Layer 5 of a small transformer language model trained on English Wikipedia (11 layers, counted from 0, width 64).
A neuron adds its activation times its output weights to the MLP's output. To switch it off is to set its activation to zero at one token and run the rest of the model.
A neuron's activation on a vector x is GELU(weights . x), where the dot is the dot product.

Input weights of the MLP neurons that the questions are about. A number n stands for (n - 500) times 0.0038.
n24: 512 404 713 551 607 485 456 575 152 665 663 369 533 584 612 510 377 660 484 465 676 582 688 593 886 424 223 780 620 400 125 615 499 400 378 572 723 297 450 548 448 569 819 532 407 291 551 439 333 423 748 582 628 511 506 511 399 441 271 667 823 372 614 370
n32: 584 331 614 449 467 427 215 518 430 587 485 639 364 797 463 431 533 683 423 563 520 336 389 406 589 296 500 521 596 444 346 556 292 552 614 361 680 483 427 650 412 656 556 585 443 493 525 664 392 555 568 426 357 661 573 384 521 460 169 707 447 389 707 628
n38: 574 596 386 250 350 411 378 490 715 779 380 637 444 596 472 688 538 510 591 441 332 747 432 536 451 318 390 669 629 595 493 337 312 261 409 434 568 641 351 441 440 342 517 580 541 252 261 545 474 722 469 495 630 393 543 363 522 678 547 535 688 662 495 535
n58: 247 322 162 565 567 636 646 571 258 536 702 583 586 308 447 365 256 630 690 369 384 388 388 508 486 524 818 580 722 109 600 387 452 472 529 466 370 705 469 839 327 421 401 670 386 866 363 554 711 335 589 529 245 537 524 768 628 261 343 416 536 340 332 378
n59: 518 614 467 552 165 506 509 669 509 365 634 334 430 349 524 654 538 604 310 576 438 522 219 539 768 441 821 549 545 388 437 683 494 189 297 645 620 594 456 524 433 267 307 448 257 650 528 487 423 714 749 459 564 198 621 321 525 667 580 263 521 279 283 602
n92: 428 569 324 441 282 512 396 381 338 429 524 330 410 468 493 399 347 425 381 535 705 552 352 269 519 433 619 489 718 608 320 494 524 276 560 578 411 238 536 420 450 305 495 478 362 453 204 539 512 645 548 705 542 355 403 530 547 408 443 534 560 684 640 461
n103: 313 594 499 351 761 454 347 582 533 483 343 454 476 415 563 475 522 84 490 558 603 509 581 550 793 573 555 599 369 626 433 498 290 581 207 631 454 368 423 478 691 604 397 579 398 649 418 496 567 469 461 668 335 469 546 563 695 390 230 414 419 415 657 708
n114: 271 444 389 371 495 511 543 677 338 601 406 242 339 351 524 616 768 681 430 593 576 465 246 499 331 515 547 301 459 309 541 634 637 186 531 456 482 595 680 459 747 536 398 562 465 306 228 576 623 631 586 244 472 734 633 697 524 715 476 411 229 431 429 592
n119: 542 468 574 528 511 314 601 472 617 374 457 649 572 590 364 329 616 418 619 527 496 671 584 350 518 190 536 446 470 597 535 493 662 650 323 336 387 432 511 492 458 499 615 444 695 354 355 666 438 484 364 577 237 583 645 449 407 456 548 429 483 435 576 631
n132: 289 470 315 496 478 361 370 636 359 559 388 335 721 474 653 382 633 599 457 742 596 440 310 605 627 586 564 419 773 623 674 528 607 343 410 888 311 338 434 298 474 458 433 885 460 708 613 450 207 754 526 530 313 457 453 750 379 796 527 241 403 546 504 438
n136: 615 346 476 367 608 487 411 499 464 393 312 380 470 532 578 547 309 384 637 619 510 531 653 564 518 454 526 300 635 465 523 500 354 470 440 500 469 414 522 421 559 500 358 705 381 599 354 490 423 574 593 532 517 546 541 594 243 619 598 443 534 488 495 603
n147: 581 520 574 490 250 493 593 218 656 497 675 476 706 535 428 241 718 697 468 452 413 359 565 654 414 259 614 496 550 426 568 450 390 581 611 408 576 547 405 361 459 675 643 554 439 373 187 544 464 554 601 474 551 318 354 452 587 274 318 502 521 258 544 613
n169: 309 449 423 534 540 471 604 282 455 560 400 482 460 509 388 516 621 359 654 477 532 424 537 527 463 548 449 446 478 654 539 586 511 626 385 519 603 488 528 605 478 491 660 459 522 462 460 560 443 601 353 416 563 448 381 625 610 533 578 304 519 540 521 577
n184: 553 230 526 479 492 542 583 344 310 542 589 386 397 678 588 771 488 285 497 442 479 473 532 596 330 668 412 713 566 471 734 784 358 544 639 369 397 616 466 509 478 446 368 545 546 480 430 585 345 658 326 538 450 422 268 375 430 387 672 379 750 579 629 750
n225: 479 400 463 346 374 493 700 153 503 631 507 422 523 569 401 383 430 479 526 544 672 347 600 470 443 542 247 685 843 528 283 453 606 589 223 663 452 510 543 487 291 438 533 195 540 620 576 362 462 201 617 481 629 491 334 465 501 458 603 460 685 466 425 447
n248: 22 510 397 470 599 416 696 566 395 672 502 254 412 568 353 675 658 549 408 577 647 748 445 503 539 770 554 452 439 442 541 646 838 522 524 308 573 469 327 356 586 477 495 420 776 442 379 541 282 403 401 591 357 338 552 811 708 650 288 347 375 375 724 642

Output weights of the MLP neurons that the questions are about. A number n stands for (n - 500) times 0.0036.
n24: 675 655 607 287 529 350 633 375 750 275 296 309 469 66 546 488 397 272 590 545 583 591 513 538 404 449 560 722 549 474 503 320 514 317 211 249 487 540 402 254 398 366 790 763 337 646 449 512 467 400 783 631 878 455 444 703 252 469 473 407 597 727 350 116
n32: 587 617 439 458 580 518 710 470 577 490 577 308 367 221 769 600 439 483 343 537 635 689 254 749 470 647 543 432 424 549 592 589 563 329 455 636 456 531 525 82 535 380 424 777 392 612 265 392 584 394 483 504 379 278 410 512 491 474 711 352 440 651 501 520
n38: 541 515 598 449 532 625 468 697 441 380 564 528 465 551 602 519 475 388 413 474 627 299 531 531 245 488 660 462 634 599 341 419 720 492 551 379 248 473 449 364 628 416 456 479 485 322 441 342 462 523 584 449 541 481 376 422 817 497 464 510 432 655 527 394
n58: 429 587 470 408 408 310 762 725 741 507 466 498 335 254 659 611 347 404 477 334 734 411 407 455 519 228 668 577 562 172 314 519 400 640 854 428 446 658 858 586 582 613 938 409 494 627 465 778 204 428 670 226 377 374 213 719 510 494 690 539 346 409 234 363
n59: 660 326 216 470 560 624 353 573 663 507 661 457 457 389 292 564 510 572 344 980 502 638 482 196 688 357 694 411 329 266 257 341 344 523 513 626 489 655 437 611 674 563 723 386 390 479 302 341 465 382 747 682 742 779 543 516 308 611 403 254 570 374 353 178
n92: 481 358 551 482 664 482 523 676 497 596 373 543 489 497 591 588 408 538 453 342 308 285 608 539 360 513 529 384 480 560 576 325 507 503 430 312 556 493 428 427 397 587 557 493 499 427 593 552 437 499 180 460 642 628 560 406 649 393 625 342 451 452 669 432
n103: 557 560 708 702 525 743 643 661 613 505 415 440 676 547 709 612 93 660 256 490 560 549 261 468 359 684 697 644 340 781 408 563 667 539 646 417 733 663 630 648 497 596 561 366 537 108 335 422 461 376 490 320 639 515 400 682 364 462 368 430 676 605 615 413
n114: 543 383 764 558 385 296 679 306 631 668 718 621 470 490 578 284 79 140 382 572 273 493 496 654 511 793 373 560 635 566 340 521 460 601 512 614 639 436 507 663 336 418 773 300 344 796 694 480 393 495 563 372 439 470 197 488 260 630 484 717 556 505 471 637
n119: 443 346 474 346 562 433 446 304 461 680 347 540 627 593 486 404 622 400 422 562 573 506 396 532 445 473 466 674 558 322 336 452 571 594 419 411 443 549 393 473 388 619 431 117 753 553 635 345 602 398 488 420 379 493 507 379 450 508 643 626 455 481 532 463
n132: 692 399 399 559 369 738 494 434 533 701 568 360 334 638 699 760 463 830 553 675 553 686 616 557 530 467 219 529 621 49 152 518 620 359 534 305 358 491 582 516 495 561 316 320 299 476 392 271 369 322 557 647 757 423 337 542 379 290 406 522 775 382 334 658
n136: 433 447 434 530 352 452 517 369 502 516 320 491 565 421 440 519 489 418 551 610 560 546 393 688 375 499 385 559 672 325 489 555 608 609 613 420 414 562 576 421 495 663 296 449 689 712 340 269 577 452 702 534 367 562 473 371 350 481 553 602 602 523 204 516
n147: 330 384 395 349 467 430 671 422 650 393 551 539 419 412 421 449 519 396 414 573 664 650 610 444 313 479 438 517 605 246 597 269 571 493 420 777 638 584 419 507 257 483 534 210 748 520 438 474 348 349 950 449 710 461 471 552 502 669 409 557 496 326 632 508
n169: 515 538 465 606 385 455 354 386 579 452 557 529 528 302 579 302 418 513 366 585 452 523 531 396 415 487 296 589 365 426 566 387 582 275 449 571 535 477 497 522 608 399 444 558 554 385 587 482 525 419 339 397 445 598 590 417 420 344 446 587 605 541 207 500
n184: 533 524 541 422 387 559 389 664 496 541 443 465 393 281 640 530 568 451 438 442 398 430 635 299 426 389 675 657 465 404 494 315 433 529 431 583 388 366 495 361 720 416 444 654 533 523 530 526 698 550 600 272 454 614 498 398 382 566 449 509 684 514 487 437
n225: 483 438 584 441 631 678 430 551 412 531 496 596 495 587 657 675 703 505 448 439 492 659 430 445 676 443 718 603 314 575 458 603 272 545 740 330 444 447 573 558 730 515 430 737 366 253 373 632 636 507 583 557 256 642 686 557 614 617 412 528 449 507 493 398
n248: 637 352 679 521 562 622 305 479 469 496 380 785 560 312 429 654 504 518 482 462 578 690 349 429 575 486 283 612 303 755 415 453 222 555 416 353 487 637 718 676 670 341 429 638 298 161 463 328 527 311 593 567 588 542 711 359 295 488 543 670 713 543 632 548

Each question names a token from some text and the token that comes next. It shows the vector x that enters the MLP there. A number n stands for (n - 500) times 0.004.

Then comes g, the gradient of the next token's log-probability with respect to the MLP's output, scaled to length 1. A neuron's effect is roughly proportional to its activation times (output weights . g). A number n stands for (n - 500) times 0.0011.

"ang", then " dialect"
x: 570 701 615 731 474 416 563 644 615 603 382 505 502 543 376 561 266 439 526 396 339 305 766 418 450 508 709 489 369 585 558 252 543 706 509 560 702 610 432 468 383 719 450 158 515 442 697 464 444 488 364 449 652 795 175 392 345 546 562 274 496 672 748 400
g: 505 253 604 301 481 596 499 604 394 697 460 596 421 623 461 438 654 732 579 582 475 515 446 565 406 455 389 405 479 212 755 396 499 485 511 307 603 418 456 559 358 534 550 621 496 344 458 537 618 692 648 469 560 685 578 447 500 444 590 412 301 406 486 452
Which neuron, switched off, raises the next token's probability most? n169

"ful", then " treatment"
x: 484 611 490 832 494 540 479 629 499 562 435 467 444 548 475 439 274 399 472 546 294 289 733 570 502 490 767 480 253 528 678 287 562 607 555 442 535 775 425 509 398 805 446 129 471 424 550 590 392 594 364 488 692 661 366 473 313 571 591 269 457 661 746 332
g: 248 499 259 414 608 369 452 545 299 552 407 468 544 511 663 580 602 412 444 660 508 647 455 468 660 597 447 353 447 536 547 585 617 461 474 476 589 577 775 693 446 356 486 561 734 463 487 449 319 307 559 529 517 682 406 539 516 331 399 515 592 490 551 318
Which neuron, switched off, raises the next token's probability most? n184

"|", then " "
x: 387 747 550 659 494 555 461 793 523 624 419 458 438 508 561 367 204 484 463 477 504 440 484 366 433 453 799 564 403 502 658 393 586 533 514 598 714 662 449 456 489 742 386 241 533 312 659 498 583 546 324 410 738 553 174 551 265 626 474 405 407 566 737 391
g: 471 587 522 546 640 532 678 467 456 563 532 485 527 541 388 532 354 485 522 484 535 494 449 450 410 235 473 501 404 709 639 635 258 444 609 483 455 434 444 369 686 467 424 505 609 460 658 785 655 455 641 184 423 654 497 507 499 369 345 607 353 529 587 357
Switching off which neuron hurts the next token most? n132

" of", then " Slave"
x: 565 718 456 660 381 493 547 711 608 555 507 393 509 491 432 433 257 502 535 478 431 259 708 527 477 476 872 494 376 466 609 530 553 500 518 542 638 734 474 420 412 798 493 130 578 386 611 524 475 536 344 484 668 608 332 539 278 496 455 353 432 553 786 283
g: 258 467 458 386 404 402 490 597 450 523 570 589 348 344 604 360 550 309 754 639 451 466 553 566 300 726 427 508 391 587 369 550 632 698 343 478 535 469 557 550 590 415 693 589 519 477 380 524 501 454 740 570 612 372 319 384 350 504 631 590 543 562 534 488
Switching off which neuron hurts the next token most? n147

" Classic", then " |"
x: 529 674 483 601 392 468 572 709 577 568 245 441 378 457 436 447 301 453 472 527 451 350 747 496 456 393 664 424 412 631 625 220 550 614 540 557 682 579 434 543 338 815 512 177 531 423 744 542 489 593 283 663 744 634 210 547 321 593 544 445 372 530 768 369
g: 596 277 698 592 548 391 641 665 625 550 637 563 609 368 498 415 426 537 449 385 594 385 707 365 572 409 503 372 448 485 463 485 371 551 387 743 510 669 370 293 447 700 486 553 492 604 566 548 633 460 526 477 568 431 484 585 455 605 378 462 420 293 217 456
Which neuron, switched off, raises the next token's probability most? n147

" /", then "["
x: 515 603 597 734 434 483 421 719 564 608 374 437 376 548 474 370 269 404 545 482 331 400 500 420 514 375 738 550 478 506 631 311 557 674 593 505 701 729 536 478 433 606 338 217 471 352 724 511 523 618 248 555 697 618 250 513 445 607 445 341 501 559 778 426
g: 469 443 599 334 630 479 648 628 511 439 586 370 429 458 701 309 422 314 504 665 625 490 405 410 536 368 357 626 715 489 339 544 512 578 662 542 431 492 643 468 627 400 306 476 611 408 448 759 550 339 382 624 454 354 471 454 546 523 531 475 588 720 347 442
Which two neurons, each switched off alone, lower its probability most, in order? n32, n169

" dis", then "tor"
x: 596 570 471 668 471 373 423 569 553 526 486 501 350 566 532 418 337 401 550 500 463 394 513 422 530 435 820 389 289 600 455 372 524 615 611 531 578 617 497 507 543 723 486 207 466 340 674 554 516 521 256 519 743 542 247 556 319 608 541 422 463 874 773 302
g: 579 617 439 756 133 504 396 307 486 459 245 508 283 576 518 471 577 679 398 390 484 475 658 394 586 485 469 451 590 445 540 503 504 510 283 357 430 410 332 574 565 575 611 657 549 532 542 447 677 554 610 461 675 626 569 504 631 493 494 563 406 442 579 437
Which two neurons, each switched off alone, lower its probability most, in order? n169, n32

"8", then "6"
x: 503 747 590 705 504 568 587 693 561 604 348 369 498 238 453 444 169 501 595 630 452 392 657 409 458 561 758 472 433 542 602 142 448 578 476 508 551 570 458 439 398 704 302 198 559 453 442 489 595 544 446 490 801 502 283 435 264 623 638 437 365 677 724 371
g: 457 396 597 605 323 498 503 556 435 549 488 363 342 384 561 408 447 631 547 559 683 595 661 382 555 454 430 573 640 400 479 615 477 494 575 169 361 407 481 602 479 486 746 531 488 496 351 448 504 517 647 689 588 306 416 530 588 461 462 377 687 738 283 498
Switching off which neuron hurts the next token most? n136

"2", then ":"
x: 470 771 571 703 489 467 599 792 565 657 425 450 434 346 465 424 291 494 465 551 507 457 595 483 559 429 758 521 423 640 501 274 471 629 446 468 520 610 506 407 316 614 327 231 508 347 563 473 529 681 336 450 843 497 191 561 281 609 540 440 367 696 729 270
g: 666 643 410 508 658 687 697 469 623 531 637 489 312 433 405 449 441 725 359 402 523 336 762 420 350 387 440 605 543 360 487 553 330 379 394 354 334 563 556 575 533 532 390 442 408 563 500 495 477 583 593 614 445 460 622 399 541 584 648 481 245 490 651 506
Switching off which neuron hurts the next token most? n38

"uri", then " river"
x: 485 561 525 690 500 374 513 693 625 610 254 485 406 512 260 490 213 500 575 495 484 289 739 495 499 450 821 514 434 626 541 263 617 675 555 539 576 751 417 587 454 633 434 177 536 465 556 500 449 575 352 479 623 722 281 530 221 535 593 313 332 639 740 339
g: 686 333 657 413 608 693 502 644 417 485 326 673 511 619 594 385 541 495 640 475 369 447 451 702 582 670 403 393 515 285 531 313 572 445 421 379 564 532 524 604 433 574 677 402 607 354 378 534 560 616 492 254 396 535 486 481 607 373 384 488 443 350 493 682
Switching off which neuron hurts the next token most? n119

"\n", then "\n"
x: 423 642 666 652 534 519 548 765 512 655 400 441 491 485 352 426 277 506 443 468 449 409 605 490 431 473 807 514 398 546 440 415 560 619 547 446 525 675 507 454 482 695 386 284 524 336 650 558 589 431 227 472 699 582 251 622 331 589 373 373 449 621 802 312
g: 559 481 358 648 424 290 500 575 451 542 441 469 542 468 640 356 523 761 431 488 363 525 262 363 644 659 503 362 419 537 559 665 560 712 710 588 397 669 369 655 492 576 590 544 409 298 366 504 416 325 366 616 507 475 508 674 460 473 410 423 609 563 503 433
Which neuron, switched off, raises the next token's probability most? n103

"vil", then "ion"
x: 458 795 554 693 422 366 585 544 455 492 177 493 480 317 354 445 292 417 441 573 423 325 798 397 513 407 674 501 380 578 516 277 554 766 518 597 578 890 518 469 298 699 484 186 506 378 667 539 451 453 416 559 786 656 403 481 172 571 760 358 359 706 730 423
g: 349 639 434 500 389 506 460 571 464 374 356 427 661 579 634 467 578 540 506 623 572 597 384 495 597 418 428 417 494 293 268 386 379 529 737 440 423 489 855 530 429 452 532 487 587 307 473 757 602 450 555 357 569 708 492 431 606 398 564 616 398 482 549 413
Which two neurons, each switched off alone, lower its probability most, in order? n225, n119

"me", then "ster"
x: 530 570 568 833 453 453 576 533 434 604 434 384 315 486 426 536 285 320 420 446 480 221 696 489 469 543 844 535 320 591 571 210 501 729 544 486 602 833 478 460 411 673 575 203 479 483 555 554 504 502 358 417 706 633 286 384 307 549 583 435 501 651 767 357
g: 454 453 437 594 572 487 353 464 734 504 562 563 545 467 466 589 557 474 669 435 588 467 615 215 380 461 443 619 342 399 497 532 430 619 517 510 465 493 698 403 625 340 496 357 666 529 152 440 718 598 632 387 482 471 336 489 495 319 626 578 672 415 546 558
Which two neurons, each switched off alone, lower its probability most, in order? n184, n169

" so", then " that"
x: 472 684 569 750 441 622 474 604 524 539 555 477 374 552 492 477 232 473 636 419 372 429 652 448 522 478 828 537 356 541 498 414 483 647 696 521 588 612 461 390 440 787 472 184 553 382 647 529 518 498 209 422 647 629 339 587 347 512 463 321 448 678 713 301
g: 292 695 349 396 674 588 765 535 571 464 382 364 348 411 543 676 518 604 403 593 181 523 537 457 592 506 672 578 437 327 396 605 429 637 474 495 412 539 635 518 671 431 577 398 442 445 594 717 527 483 621 428 430 483 540 430 502 366 518 584 482 308 448 453
Which neuron, switched off, raises the next token's probability most? n58

"il", then "ong"
x: 445 801 481 660 449 481 676 694 506 689 450 449 465 366 327 511 219 455 432 399 393 328 669 479 463 605 779 520 307 572 535 321 583 682 520 598 516 784 524 504 336 654 444 181 428 422 799 436 505 627 375 361 640 673 189 510 410 539 583 353 452 684 728 441
g: 549 663 661 621 465 452 432 412 439 339 553 386 367 594 702 380 407 488 592 590 430 472 426 519 453 504 291 273 626 519 265 358 712 670 540 663 526 416 491 383 549 362 563 502 621 548 557 583 269 538 474 420 377 664 473 561 684 415 738 430 507 534 499 505
Which neuron, switched off, raises the next token's probability most? n225

".", then " The"
x: 542 658 553 731 541 549 511 799 478 694 393 477 410 506 491 489 281 478 439 475 382 386 550 501 541 507 752 504 332 554 544 389 519 623 532 504 547 701 466 387 431 783 361 244 512 418 507 568 487 392 274 561 768 530 188 595 346 582 293 369 441 661 770 339
g: 656 489 417 564 511 559 465 711 597 678 486 463 490 771 501 643 497 485 426 363 523 518 430 333 549 502 417 589 645 375 743 609 363 462 503 324 578 617 420 458 661 480 561 455 622 218 446 386 558 582 545 307 489 241 512 569 467 395 465 463 601 373 316 560
Switching off which neuron hurts the next token most? n248

"ch", then "un"
x: 505 702 522 751 411 515 666 666 508 579 347 510 433 459 353 451 162 463 452 572 401 301 701 439 418 602 755 416 373 592 455 308 494 642 484 593 753 696 585 401 392 755 436 172 480 448 821 525 522 552 344 394 560 676 301 552 441 559 597 321 457 682 721 396
g: 547 616 573 632 368 599 416 413 643 438 697 475 339 434 450 257 544 312 520 640 488 530 373 538 649 304 375 447 630 581 344 640 560 565 506 632 461 326 531 410 742 400 511 472 603 332 396 496 474 408 544 300 601 437 464 573 555 477 700 366 635 674 531 507
Which neuron, switched off, raises the next token's probability most? n225

"\n", then "O"
x: 510 480 589 635 519 591 560 676 534 700 263 480 521 373 482 484 211 516 442 409 494 455 470 456 414 493 756 546 375 563 420 492 583 572 595 449 557 678 542 480 467 721 345 299 607 340 768 511 588 457 249 449 717 538 215 583 326 605 422 355 404 600 796 377
g: 282 646 456 332 528 529 491 707 511 483 578 542 568 635 523 451 447 562 457 447 452 340 382 503 635 328 360 453 684 604 649 523 530 464 410 354 636 713 693 467 516 392 526 444 570 386 683 492 96 563 426 453 541 440 370 479 375 501 517 652 606 599 502 518
Switching off which neuron hurts the next token most? n248

" |", then " Mat"
x: 507 695 537 729 461 366 458 789 472 575 379 345 463 461 449 402 255 456 505 540 360 304 540 548 449 660 795 541 436 571 564 334 501 673 432 508 712 666 452 408 537 658 350 220 519 390 648 587 540 571 288 463 755 552 229 653 410 655 456 483 470 515 735 325
g: 499 542 606 508 429 479 538 426 480 490 630 472 525 502 578 408 472 543 446 385 460 469 455 558 521 689 423 566 582 407 528 726 838 542 410 504 459 656 601 515 537 540 648 383 514 450 330 307 340 456 541 555 488 61 368 580 536 546 496 512 728 298 387 531
Which neuron, switched off, raises the next token's probability most? n248

"ster", then " he"
x: 577 727 512 824 521 437 603 602 383 582 377 468 364 502 507 492 280 439 410 537 320 232 754 508 475 535 764 431 263 527 545 263 564 674 428 525 553 835 548 505 293 741 546 216 457 425 572 562 544 470 333 476 659 728 237 599 327 575 634 401 402 626 737 342
g: 610 311 632 632 440 328 483 521 469 661 433 535 596 514 749 387 534 518 504 549 325 569 526 593 466 615 533 429 519 457 601 783 489 509 596 206 457 474 419 628 435 661 564 524 442 548 700 407 360 562 528 381 484 462 671 414 484 395 378 523 227 354 541 356
Switching off which neuron hurts the next token most? n184

"ton", then ","
x: 550 644 571 655 482 480 640 678 615 580 173 474 425 436 293 507 264 491 474 506 377 236 817 424 495 463 739 501 482 577 597 268 514 622 393 529 706 648 510 407 363 660 448 197 538 456 613 516 435 453 369 611 663 710 267 617 218 517 668 402 407 568 798 355
g: 603 695 391 633 355 665 695 480 701 395 471 648 395 427 366 480 552 429 522 496 460 436 485 605 525 431 595 684 583 558 537 595 435 376 461 452 378 387 342 746 412 583 313 477 379 507 579 566 285 339 401 318 547 509 533 547 275 521 530 498 580 733 613 483
Which neuron, switched off, raises the next token's probability most? n225

"D", then "ial"
x: 429 830 479 747 506 597 494 583 441 566 364 405 408 553 467 422 261 530 437 526 463 491 597 382 494 499 840 419 357 576 420 389 560 644 523 626 619 662 500 473 320 611 440 239 593 273 526 555 570 492 337 444 690 588 290 473 326 561 501 487 606 561 831 275
g: 573 435 446 569 596 681 589 473 499 332 362 513 348 615 518 680 565 502 478 562 334 341 355 638 644 510 609 613 553 552 485 391 537 489 599 420 486 407 200 504 780 527 521 429 432 319 470 398 409 666 301 421 536 621 664 367 576 518 479 595 558 264 569 579
Switching off which neuron hurts the next token most? n92

" ", then "9"
x: 502 819 617 549 420 469 532 702 582 563 386 388 330 280 453 455 230 509 622 567 510 267 571 303 462 543 751 473 429 546 583 286 612 641 513 445 613 562 549 481 495 624 421 212 531 401 602 523 647 617 409 442 805 486 251 470 155 589 455 451 444 754 748 351
g: 453 421 460 453 540 800 638 409 332 567 278 595 637 412 495 439 548 596 440 605 520 556 592 358 540 594 495 551 545 516 607 204 224 266 395 453 292 571 449 541 530 543 673 551 611 426 512 607 500 412 322 404 613 428 563 524 425 624 437 575 576 634 615 504
Switching off which neuron hurts the next token most? n92

"/", then "2"
x: 562 648 574 627 400 475 473 756 477 649 569 473 399 426 510 454 294 421 493 530 448 335 725 511 446 441 744 488 365 620 613 311 489 650 546 519 668 688 458 378 442 653 442 164 556 379 597 646 507 506 301 520 754 610 108 421 243 679 443 483 552 571 700 343
g: 514 671 610 461 441 458 457 428 487 634 665 481 678 653 399 379 453 651 440 531 123 279 471 419 426 413 617 352 519 481 380 606 524 397 527 557 414 534 476 659 472 568 399 472 597 587 581 626 504 470 474 250 400 712 475 517 444 517 582 644 602 359 705 380
Switching off which neuron hurts the next token most? n24

"ack", then " taught"
x: 517 615 532 625 484 474 602 670 504 633 329 505 487 412 311 528 209 486 471 434 292 237 743 513 453 489 726 413 395 600 646 245 484 666 554 576 744 594 582 464 444 645 450 168 509 476 819 547 480 422 332 478 617 624 252 579 272 584 616 416 514 663 761 350
g: 256 606 455 510 419 495 709 491 330 631 325 675 458 674 433 584 524 623 601 429 552 512 504 418 450 598 296 484 521 608 668 650 567 420 599 380 520 440 381 636 477 485 427 744 607 428 416 390 516 540 607 646 600 460 412 448 530 364 448 564 245 562 393 257
Which neuron, switched off, raises the next token's probability most? n169

"vari", then "e"
x: 567 709 430 698 413 371 571 689 619 686 345 452 441 481 420 506 285 478 560 517 455 295 660 495 529 411 837 442 364 592 482 268 585 539 609 506 525 684 451 508 444 584 423 183 406 361 518 517 545 615 330 403 808 575 201 629 354 551 730 414 413 593 708 349
g: 413 542 597 437 140 564 417 335 579 347 503 580 469 532 714 197 510 363 377 579 563 586 582 580 640 561 600 601 533 608 567 586 619 553 366 546 427 419 435 296 405 437 467 380 562 645 419 438 444 458 503 442 639 707 358 575 355 666 562 485 515 475 603 594
Switching off which neuron hurts the next token most? n169

"9", then ")."
x: 453 712 552 811 488 483 564 848 451 636 424 501 447 549 483 494 274 552 512 513 423 372 767 517 496 498 668 522 426 570 531 358 478 466 463 491 607 557 443 570 461 874 388 138 521 449 590 552 466 486 437 388 704 720 146 260 394 677 441 357 248 626 695 329
g: 298 548 616 523 597 451 734 401 443 566 377 626 422 492 428 565 553 436 387 433 510 643 329 339 701 503 386 597 497 675 354 485 498 385 587 470 538 611 365 400 823 432 505 530 538 387 543 512 547 456 636 691 391 269 433 489 681 356 420 443 424 684 487 554
Switching off which neuron hurts the next token most? n32

"5", then "–"
x: 518 669 600 839 467 522 604 769 465 617 497 365 378 369 497 362 218 471 597 565 396 435 681 521 510 529 786 530 490 533 533 213 501 499 460 517 553 648 459 405 307 642 337 182 528 344 706 588 605 650 366 461 643 526 182 542 344 658 546 435 373 674 683 377
g: 401 432 517 463 496 632 401 548 604 538 660 475 503 472 641 627 575 518 502 519 666 611 411 334 538 324 360 405 558 543 357 501 584 502 503 463 424 373 630 559 280 427 341 423 542 684 209 418 610 482 432 409 460 466 537 514 547 552 975 436 488 463 561 571
Which neuron, switched off, raises the next token's probability most? n132

" ", then "Regular"
x: 482 645 604 569 493 515 517 746 576 679 433 410 332 429 542 322 297 539 498 541 518 481 445 340 450 442 875 479 275 527 546 401 672 553 481 500 629 670 469 460 465 729 428 215 515 265 568 562 657 585 354 533 769 645 221 411 247 608 424 458 477 623 719 268
g: 642 484 370 383 420 544 352 601 640 601 529 540 326 515 640 450 462 541 240 481 553 398 343 477 347 710 578 502 500 468 461 615 529 505 808 711 580 538 423 625 509 511 414 647 725 418 401 358 313 649 350 412 335 623 391 577 500 525 436 446 491 453 497 587
Switching off which neuron hurts the next token most? n114

"0", then " by"
x: 533 585 537 843 493 533 510 795 480 641 306 391 461 507 565 516 261 579 487 509 377 300 781 537 522 410 666 551 380 596 594 438 518 607 477 409 560 595 439 626 408 728 430 176 545 441 526 535 557 476 367 481 654 810 142 349 305 626 449 337 407 586 724 258
g: 394 438 530 519 718 500 494 389 547 423 518 479 541 502 119 675 494 552 400 667 479 649 320 407 618 606 545 338 490 629 349 321 521 555 521 550 511 435 472 637 573 692 447 369 479 541 632 453 271 328 499 573 632 593 511 528 720 614 358 463 584 445 429 411
Switching off which neuron hurts the next token most? n184

" in", then " He"
x: 617 598 467 691 444 475 463 731 675 584 520 418 455 606 444 470 283 493 452 559 436 335 593 507 531 449 839 483 389 488 556 375 480 626 514 470 619 685 535 576 428 777 373 183 488 384 715 526 426 626 290 480 618 535 269 553 234 549 458 293 402 610 805 339
g: 770 505 736 506 436 457 397 561 471 660 524 618 530 425 513 458 522 492 571 528 422 472 416 610 440 674 580 478 481 551 408 646 735 551 201 597 502 581 620 393 629 580 455 515 412 432 334 456 574 231 427 586 465 274 331 525 238 495 429 490 598 505 420 562
Switching off which neuron hurts the next token most? n32

"0", then "0"
x: 433 611 606 807 436 402 440 872 509 591 523 378 389 470 483 428 181 507 602 525 430 311 638 554 530 510 830 556 434 502 505 335 459 712 402 503 546 658 466 494 360 552 316 238 576 412 700 611 641 502 305 474 603 621 268 514 437 640 581 379 511 649 675 285
g: 486 582 523 512 542 291 440 480 347 400 568 545 481 424 561 721 685 541 596 579 458 385 260 654 529 491 453 383 566 566 501 387 562 588 735 485 753 456 666 576 344 518 556 583 629 401 312 461 648 538 353 260 531 490 451 432 310 388 529 459 690 354 478 523
Switching off which neuron hurts the next token most? n58

"ius", then " Li"
x: 581 686 502 710 509 453 586 677 607 608 269 511 342 504 380 427 242 491 614 412 302 313 650 383 461 539 743 512 409 517 535 196 641 675 530 562 705 662 521 510 467 719 296 200 562 490 677 446 510 392 330 574 687 627 304 540 523 556 520 296 371 584 774 341
g: 603 501 650 515 438 381 364 393 606 420 769 435 516 419 629 348 444 569 637 556 596 583 314 624 411 464 602 584 552 264 408 605 798 441 497 457 424 431 645 289 497 464 522 572 367 569 628 407 434 388 418 452 463 425 499 688 411 776 410 464 525 459 402 575
Which neuron, switched off, raises the next token's probability most? n225

"on", then " Pa"
x: 497 653 438 688 470 525 649 512 581 627 312 538 477 469 413 506 254 440 506 463 406 247 542 373 496 513 765 484 293 593 551 187 606 643 515 665 725 723 586 479 309 753 330 171 324 483 740 433 620 572 337 495 671 635 236 459 363 632 575 339 474 668 712 464
g: 405 442 693 450 576 431 301 448 560 393 561 645 454 605 471 376 471 383 683 371 475 483 656 388 408 673 493 664 522 283 781 564 732 338 408 338 550 451 679 340 515 561 678 514 521 598 575 504 440 484 482 539 457 450 415 547 606 519 432 574 352 286 411 595
Switching off which neuron hurts the next token most? n169

"s", then "uri"
x: 505 735 553 811 470 392 612 577 548 500 286 499 410 459 333 457 194 565 551 581 375 325 640 351 552 467 778 421 506 486 508 245 543 699 440 538 576 791 461 586 510 677 421 215 674 390 438 589 495 515 373 456 621 681 311 559 242 584 544 388 416 614 777 346
g: 526 595 505 588 676 644 391 539 550 516 435 492 503 699 533 523 398 308 679 486 513 544 510 587 339 474 439 448 427 596 486 259 577 568 402 480 593 301 446 199 375 414 508 370 461 612 638 418 552 368 536 548 678 187 587 495 670 537 578 347 621 596 521 615
Switching off which neuron hurts the next token most? n119